Layer 9 of a small transformer language model trained on English Wikipedia (14 layers, counted from 0, width 64). Numbers have three digits each and are written without spaces.
A neuron's activation on a vector x is SiLU(gate . x) times (in . x), where the dot is the dot product.
The model reads these tokens: " as" " an" " adj" "unct" " fa" "c" "ult" "y" " at" " State" " University" " of" " New" " York" "," " Kir" "sch" "en" "ba" "um" " joined" " Warner" " Gra" "du" "ate" " School" " of" " Education" " and" " Human" " Development" " at"

The vector x that enters this layer's MLP at each token. A number n stands for (n - 500) times 0.0064.
0 " as": 268673499569394430533597494664041500564490492423468559398663368451282504603550431485636453461471591597432513454605572625423420370511452610705439619404528570377548772484475400335384522494546589
1 " an": 423699388610496340625717585510247436617431447509372423403428476585382510646597616580377319367482444534436495474459509610784436276716504635456627683450489617380552580747313359474433370544516282
2 " adj": 359559401642514739646600514651407435642549619399341354604297577488316644453352648556438521570972288430487482344437486437732470419533465701408490402448564529385488482661346487530195461556364446
3 "unct": 453588578655437561501591658476236319569512542448388344624342583377529578562704565413515479579745334571514390410387323494568624516536281535692570492527785427486399411610340479359511448462520335
4 " fa": 441663545398491594757413575443405460544503338326388579497289522683607648558548590565379488578613125471521643338383741425520517473276675480442423486474374583452364487503592492381531563673705289
5 "c": 597578539536397522682536589528431336525393454333305664424274517722683611552628483391516748580696165315487394368493403602751429312429377448553504539370578423632466419426599626505382576694491462
6 "ult": 593339473601630594582451610461148284478596551370391546413488508609760722604587551427676471535784438467524321403427324549446566523565390433587509551410625434588412408533316638611485445430415296
7 "y": 521542621585561652529352669406026361468476625598449454420470646421486517669714479459522556469622469488531424476435473591510644363527373314632496550347658337472424466608529588378587510545429294
8 " at": 301524629557294454495665608589382605639366519463440545682645491440597475439633548407481516437829524507440481491519450572513404380410434403694536611414469645443395764377430425412373509433369265
9 " State": 479510581609400728531502643426197449518509513643514610486570383674310605329729583485392540376660426699417425503303554558324513381270278537627429575478569516492575479465586379631604432608480184
10 " University": 456580662615375725466424622527282603507570489518394663508549479655293659407700528287382551579617524564418400255359570662493638289414231656672424372590527567552520465503642467488520384519388217
11 " of": 392349553544308650625455579512393593540467563603617727728505414554198527560801447303492441497654396398480535427372396609509557351352334429212533662375496665532523697310547465360550437418496534
12 " New": 408469512479335668573595650463392582677521395642518598742697539549287586288654427592368348418469388461461549362427669711279579457269386542543510569401621629518444394432442560633631226410636330
13 " York": 413717631577365680408514644340357498494565446571427619544762475662207577527699441654431398490609356570521516333356557687303487412475432511588452379519513483612453536469578421802585348365466173
14 ",": 458549684562394490516443529558289502650556585478575707393680305452242512314707384606418564545616488336447383282575480467471644416522296445383455525454525549550400829371595491604643454515523301
15 " Kir": 527528481478292500452643576606544671562538390308464694550284499532461473386635466519421664762480403397622566320599720451433606565389423531460036592531484609598422456524452537519468512451632337
16 "sch": 543633552493494529547662626466586482319470342491447577559500275673393597533682490495477600606570440533589474334506598572351617602565153379519093396542435514600404547494536474574427587405651311
17 "en": 499709667572405516441438720413435558499434425605534652545624296611310386527632423488560465526532415429487522428429569471451552439613163534602261411515518422582438531488669477402530545519634273
18 "ba": 644565570500495746479435641382545448340537527394436557388608158618356446275663651533436570616484510669636432406432427697452440459515345474583171493496353476663436524537577508532495492595689292
19 "um": 567519578616508641477256672467364551424547465470552537508652235647360685484623455348582528578594522634549463349382563634422493345563251447707230395475421421536403533411601498438538608536568274
20 " joined": 422603699497467540411566684486286615577493549341426514591714205412600538535626493524445478440387453492414556302497469569274613429457281509681621585501460737421548482429584451241653408458561524
21 " Warner": 607815494599446727411542623413235598536466383504522656399572426698359582591691343452337544413733361556530584334570554451558359412465168342468415501399520682600590440441608382571496529430482420
22 " Gra": 679507406533417911661568543508515570568578493367453475468559428547308421443598512362416411710664392496668570423259868594672552499325427530413165373449391550564447510511622412334550462433636415
23 "du": 498545326572370563690617562630471450309684601409422731491587375547560547451527533481664617522420288580574327457423403694542598492427531495370335510546410546664499377407452538851545202384650261
24 "ate": 480475542614491637469445714458160484389577502462572538499744360554261674570691398500581479523470468600547522431438467694394498388353222424567385530410658478508534452473600510463609434468564282
25 " School": 516339502645471623421538629538209545402620496496428576465646368623420714470693443327475626671607666634424441288451573746389503324381157535571449359492547607532529537533662434445504397499446297
26 " of": 420369513578383579591579638465263591392507506570568601560563305539245510617627399331504369490677397585538520413389430597413629412404301346385650686503431654453633739381608440356624413387443495
27 " Education": 555465596586428600460531659381360590525572520572530634507466387574364768478706501248347510574504544705436382384496450680316781435233207478643468399513545577567553423416502499475529496521344280
28 " and": 367154568592429633492447605396323590478574477561419702586433310577331461435656376465298419578590427616523377411521484631421746454482328267584736727589598414440581672442504448469490580354549533
29 " Human": 559321328595537619622420640319348549612511361551558638570453290719245723475680458472408375673401359732534494439275438379546834401420321574494517612406570573428544443555455510426570380508514358
30 " Development": 534483479707478668573418667376339596532558615481505599509574331611296646467675466246289551551452587737488413356402412568437823452409246541631540417430536505615555384438620508449526301460448285
31 " at": 278570619598283386461631588508373640579433515532504640685711340497580530454699563421453509563741390580429434353519421649488469341265379421514619564541430662541341755354526517399394422384407374

Each question shows the input weights of one neuron of the MLP. A number n stands for (n - 500) times 0.0023.

n1 gate: 489510566429421462662503481530498496572359465558347554610502441467504446485437589443331337539417603530520654559540369220459408515378407517393717580597584523584465558375418547370678555498688520
n1 in: 430551557424305525497489541460563509618660489416622499402607470712366622463516461500475493503507491609543440582392448583344437467467534456431333544423500332453601446405527599447492545583449493
It fires most on token 11 " of"

n49 gate: 487562643575461364555470356480718487508438403558501631506555556587482534443416455628475454354628601401443394545425263485496524416591522411504588433534467616511530533370444464629465446513556584
n49 in: 462609513526397530408463541523531486527519432501402356486519542575439399512448432693489539461511504596502489421396364523363557545369485466520557564688596488577566474581551520455573349687487483
It fires most on token 13 " York"

n151 gate: 338467425550549498375493572619541458484575473537410510434619500385578600528566598527364515613529717586362463473566497361545526464601568449450617388441462600633496431352669462462420495481467487
n151 in: 524437482541578643448477498569446426489546531454415367532659592415442535629463492431500439548313565518369510501616530490576550371656444610473574432394468641654480559423583389513597536502409471
It fires most on token 25 " School"

n186 gate: 345321646612488413291511521445496308525372436609628442552373613542405424436453532523403498590642516506506436523392476470536475664538454577490483540519422532512589464498458419462532450453584585
n186 in: 478496599557519571439470585467401524569623398552480397399468575467407558527537602496553590441474686384455500583575467488359444373378498452473605617552665507443619496423435401494539599596601473
Its two highest activations, in order, are on tokens 28 " and", 3 "unct"

n164 gate: 499464531477368484418550393632482396498508524480567513685544569485543501325509618466633429234429483434585532700546393495393508551399595784548497509689413485474529321595464548448512451389533548
n164 in: 505418424479571624580506539701581640430510533496465435543485376415541308453587534499401583590354589533453506636399469481536525354582505582536405477411404356471540516519412457483568409470495385
On which token does it fire most, and how strongly? 23 "du", at about 1.1

n102 gate: 451468496567487458526492449453532412467447479524524554419408603321592591561584460529445413369583589569464254387485602531493452594680518825442583464533493424455432430581649416669533557479476556
n102 in: 345354459477667548593420583484566514494482557662455379602471486577680494590379477495482452470408440479586504488432597446545444447687536419495377509608576506449473319603463382554574503630461464
It fires most on token 31 " at"

n18 gate: 460496594433394485503356466543722353410573511509445358721454402335610510399459437391512582563337405429644590583468627532537532527678655339411470511556503644477571410569426504541530684555421544
n18 in: 577406464595632464484436582548593600420599520512593493485433482341556373557540407636492598655568547441400419363427499561478398505425400475440553466551494501465543532439820583510573423401569489
It fires most on token 1 " an"

n37 gate: 586626514474529649361460503521570529456522405491477560478586569493520325475600383613541462412628677480433445479528330418623389418432529423426436447567556522449524520390531533655609669547624386
n37 in: 436529458503463423551598628565365465420525558547461602463514341466601545595488533437715499482552359382513533461575537463598439416460436488486487436477468628603431477597567526406408586491474450
Its two highest activations, in order, are on tokens 21 " Warner", 17 "en"

n19 gate: 476451469512662488349237461384603465521450399534554544445489666382454472456558385485430411552399385626438593467460522464520534463485586564364418604704639637571426474405640441529458601454421587
n19 in: 435453372446644576352397439548540393471601434492413430610532496526511447554536414325429576631319592537472602578423460556383378439706676576570432638430489445555652471541471495554527593438550514
It fires most on token 31 " at"

n66 gate: 521351602326428539569390489543528586384421377511527501538530498239453465540512615485565550441536523611487510541629498403400479390335449608556513525443516589724657500623558526421684503558344546
n66 in: 521270558443544540459350505629675474436502602427513566555427518505361532388701461437548647474546402415428411490418449526456545560358544436497600421526429499445524516567568529564447614599543421
It fires most on token 11 " of"

n148 gate: 375486723464404529506424357522673512413608426479588591485555428519335493561514472492353470552487659579377485541632439434395539427454551592478411291566497516699557609455512446349573665532483490
n148 in: 522493564452448544628571395506481610450583471543494462587450549479480567545601339558444556681462421690443464375500449638434507369517386407523553448389613625519521482468464502694428304424455600
Its two highest activations, in order, are on tokens 27 " Education", 10 " University"

n130 gate: 463563562540476524539348408627612442510429536508415487531725438454406565490452501449505546510428574622425345553485556407471585369579593600630436482573346592586479407555397627561582467612550370
n130 in: 505579488614409548424465408561644543509574449540428428556505619555550488539676487496494548487569466420510553551558412463362575498492622522579374304253415528435574515503506470514416333424525582
It fires most on token 13 " York"

n88 gate: 663482493462552477509534502642570614327516549377536487493559542473752418528418585390597504340361614523479560627500611334515456399386545605378563596436469522416455537509412644445553519438390632
n88 in: 389423528491384598465558409599551530570291517519653487384503504538448541553433523555498469585376500590431461439491516421499615529564620517523423484457589353435454472495542659680414509628587372
It fires most on token 26 " of"

n135 gate: 565473510388551545473522383671457588345543467522475608452661625426440614400455428414450371614454352434563514463644412530552532528585444536480583473482292483424446492446474481618572590514555607
n135 in: 373471487594396627492385600498491597515410474367444457517344368556485307441705536435563518485602434530493464620516638499499499619411552391392490620603566584522611506425476548465495401611426499
It fires most on token 28 " and"

n77 gate: 422453471418420476440536484497634620605503500565448493515552589586433665378555413285565402657459517636558575552377409579568594377402533418410532501444490443585383515450429619374419457459499476
n77 in: 372523525474492524504435452559616496607586696537523446481523350519434519543555405362449476396437563517468568549450474435431464517494605531485544449427424664525440426379558582557557537493616568
It fires most on token 11 " of"

n174 gate: 668533548456415470490331396641710610418583500601549535374593548329476602513592325537702586507570488588424262374370395427457421402559475621564534402631596590603469418390469512586619508381458519
n174 in: 631653386489629553419495511619460518556569629630562432469510548535558662410618513435427508429272621399520516536506589399462366499652477630507345408469456524421487406395415380532594523461509424
It fires most on token 19 "um"

n184 gate: 346553529521478473463332418573560495631421355393499521480509591528591537628548542467578469509530363356423596530583546520518258423643512613481497459566499608412405578592492592381582471371514390
n184 in: 441557539566590432633581353355545446566595431522508507620513497437526609443457582526517589399520488435547405634485527413658481507387476544422380457356507529450596580674453447527428643628613445
On which three tokens does it fire most, strongest first? 4 " fa", 1 " an", 2 " adj"

n98 gate: 330471411479454492399421465606592682594453320595633538513506693368663401455529324475421404493385591524664689476487513443587541449476584426512546496573397610466439496535524461401464405386499551
n98 in: 319474569505485543550448555516465369520567474392478420651642640481456384478510416543303590520609635415499622494588337590512449302496487428443525612465419482452602610471544458442474441399440421
It fires most on token 8 " at"

n45 gate: 558478607473492473428535426513569536713552413552575501581542472326585569534559388520441524380472547391575480634546336305427528268607521483354534562540594569392557496498413459313519482592402633
n45 in: 577473596534510224434464480413364473540528529420656610573542360528562420420392427559539672515454487450351534578401523585598586427428476501438621550350368588540569595666537474478355556578547539
It fires most on token 20 " joined"

n63 gate: 584517525480472620552451434621627551510394501512527391655489512338659537486478474402485360487526309571626585498590471521560716503538561522472493608468365351712405428436586403583450305441523478
n63 in: 602423476519439643481517534453496604497545593428590597347502491547573588554497418593545615567523365401592376544393440500470623412399480501383335505525662510348580314572701388564427512445374535
It fires most on token 23 "du"

n170 gate: 489443452562398491497553533537501496630425543370574488512552561382533492450526479484577457484450414490421384387595417410520478614607485343477722430596677576466563499656374550239559640481425592
n170 in: 454485412499507560549593621394465586462483498509491609538653404549324392525545447328523413452340524537642606395614373519424450483467528621469475473553527441456486453569539472526547579575564299
It fires most on token 20 " joined"

n104 gate: 465616500419552382525392414567570305401502478493512505412575342536534483541522466476472452610538520551421583516568495513609328428581443611515658605257387561409383544624561615514412730488543585
n104 in: 515538558537342445553457421559617432476524577459570585434472551531348389528570482498486573507602400506366459557612452474352386487329508531614605450379524559342536505617672496375499593446543622
It fires most on token 0 " as"

n181 gate: 600671487459520445484505450578412498543444470398591321581639518190545607486561403593406604489469483546534483466559248487359607468532558581539648461534475549696614455535558516314354410573611634
n181 in: 668440434437483506383424532676419570372484670392569492437614478447455322553418400477753554466419349409494498407425521494535565435599415636464490478341480618529368543564547665571515662558487510
It fires most on token 20 " joined"

n137 gate: 420525451457429480243329530445557456566532488592680399398553492439292472460455520322501483714439528542676522472463429591436469453590624403539522480441587548535443549504490484536496516365547486
n137 in: 452444583478459504517598585487424447457462461419637515561438544522523627626387577609606429418531503416459441463503460590519501529506423493478453350534559430373476392523583405451547378730568434
On which token does it fire most, and how strongly? 24 "ate", at about 1.4

n160 gate: 505485494538527556575567249551601448456570383524491397289569624533510573378266526557529483358659568708580495348455406410636523422478579473420583580559372560505480498527434539444459448572558552
n160 in: 334361318673554402571540523447660550430542470494449565546411529539523505539479541453495260405529611420621486576547538375421385466625462427439536388396548522494623627610360496470598545538553514
It fires most on token 1 " an"

n62 gate: 460423310492519561573336406598628374549430609522458435492577615405553507417443619367464601642527457391506446348410496658469548534531634537434576554387581620610526457556706539520471397379423414
n62 in: 536406467560566428487594547517444486399504656480494470493343439522516373467499462358567512514432541353551684478380585585506389450579608482639502474502496510560399624462532594383674531508576464
On which token does it fire most, and how strongly? 22 " Gra", at about 1.3

n154 gate: 483539367270404486685577443548564296477410425634340431543588480427619681477377606519592525633465384533640448451402543450577393558558541396560591569478434421649500458614418508379452482521472459
n154 in: 532532430286508587541508369576478452578441589476421437374543576522377580575486569423645497511382451620472620419636455459475598404599490403607502579419480459497421531400560676455593564538402419
Its two highest activations, in order, are on tokens 5 "c", 6 "ult"

n3 gate: 609550583295577678500448461433452352577460500505470471252587551443539529441387702489360468438397500508642719498465423456642590277545626524501512418534457502503492466567575400558469559396549568
n3 in: 437580524550572419507595577456388462561586492435501572386542449440490533484436602342430517364444512462400699346489455406637529498439490499610525368406417423655439452452604507578571555525585513
On which token does it fire most, and how strongly? 4 " fa", at about 1.4

n4 gate: 558650497447521707452382472492628598614408483414468432497602593438523536644555379453574447326540557516548389442479570526519426366505494416467510291506557541496520578376468486456528562495409548
n4 in: 519465346691493414498454495512461450559533608543550541361467468607398454502556549378563512459350606575458518476483412451560571405560532558658406566516495599569409501525662429447434416509475455
It fires most on token 19 "um"

n189 gate: 423421564499563349498433450537597455701370418581657593390511538489577610427562585523331453294519594553371590442755491317316525653448704505435673364592603445373577463544321439322509542578517600
n189 in: 370524632609474607532623490485571455531624417451389538542427630607400620734561453387375425490674290486476454487438348444572402539429457438482429481586581485462640391535378508455579447485412572
It fires most on token 14 ","

n14 gate: 438458463511515426456541420566547449605269542497459387423500554567555514497525439741563353308605590639640555485505423413495380397453591517472637478613540484533566573472553383507451631558508495
n14 in: 563476468504511583452603445516516535500565629596508503312580549545391617565396469445516370316610575404659502547664372505401518489448399561562496477480592415477450505486558333456530504388495567
It fires most on token 4 " fa"

n97 gate: 607461616475489495569449467616714491603646441397455567460466470509563460495303461679447432337579448463561410469567621441619520423422614581516560253483490561664362494433529506569628478419407521
n97 in: 568531568715461428475415504341515596569558409547614613580449350471641590507584490564488567466394378411473447438625457498493361546339528450553508534512557489479289577506430329446567451439532525
On which token does it fire most, and how strongly? 4 " fa", at about 1.4

n92 gate: 552513522427593575624392509520573407561534434558440470329614518437462499514513392448475494564674652580397621332553490556541632335388565442328495462554504542513572474385619596481349535422434483
n92 in: 587464584489647535466406588409538561574638477596417466466555520437444492512523308426566561614507650491359565539485518605410596354536516512518468419552543469500549548318613491527521264451427514
On which token does it fire most, and how strongly? 25 " School", at about 4.9

n81 gate: 476659726419539465335617505542547328564419462535645519396422570445493470484441414359366314598415457468552562505358585606411571536582507587482448435510494559634590524535469601476551539489594552
n81 in: 494487289554439438446495382458476548373537440549572472472543549540520562520546387539601531472526581610525643404447776553686487505501545604492470444495441604545620536394559506665374513473587449
Its two highest activations, in order, are on tokens 22 " Gra", 15 " Kir"

n90 gate: 577571445429499381503493425413498333413548393602573501517517711364441573475366496377405552570494472523601506532510474337811496618508552418411635450680540576508513488526486377519431432470411690
n90 in: 571548515487576581510657497533426507557432529528594557459430473306522491406590463638379356344515615653599620522392376525437661472540534497464474495524572566490565439459511511392517287400626486
Its two highest activations, in order, are on tokens 5 "c", 4 " fa"

n15 gate: 595441472456431446429498480391492582555402506606668559464477445487491515429487457445496388558458675495527652396419484364438460671470595515543498495540397405501366509537367481385510524435612645
n15 in: 504437311645469566416514425445543508459377351570572505507423515445564445592476326581515392532381511601666485595393590470483386534566508498471575538598466552388495500443557501578449584440551548
On which token does it fire most, and how strongly? 14 ",", at about 0.74

n0 gate: 519366517515434469514462463497562443620298249573507488448508667367447496373554468582540537673556472604628454692419433457679498455606407459568495494368526447476513605576529460477563397419465510
n0 in: 665497563482415495511353527520473482476481455405500446515569479426428456543507499441670504495453309547435553472589427556499496638491436670455503555663489472392344456507584599416514419387638583
It fires most on token 3 "unct"

n43 gate: 605754594393389487331289512545554470508500601533519490496679588384611531518596429647345405514468550546425526463414390508563499472483592541523572378576435543672412146503522524673459479316630459
n43 in: 455446664589487415519599522507625594524464424576534743577703263574542515415516378468520490360513488421454539503526505369406392445499483481586486405526491571595521524433405290408670601437686605
On which token does it fire most, and how strongly? 13 " York", at about 3

n83 gate: 695473440434628474458433298723493493492296451613463564534539499565550439413552462472540583528333476604436582699435461308482703630444558514448524427657425514569491540529580500486477587578225570
n83 in: 430545475612522608551658549479522579662548499492562539490539523479463433478586549342410537548380397524626523441499448519661545454416512459271407668506467505415427535560377507436466474466422454
On which token does it fire most, and how strongly? 29 " Human", at about 0.47

n166 gate: 546621473363438477313446450483599405553491455503448482401380549467476468427540473544483584586492533379513572589402458577584556594564591468262530377554553478436530424493496464682531502574458438
n166 in: 448475337512503601454613476533394451507527498568593555432743632526461412422458529590467423477496436672632472523547371461537563581547427439467452469579479381367630434646526547523349445617405461
It fires most on token 11 " of"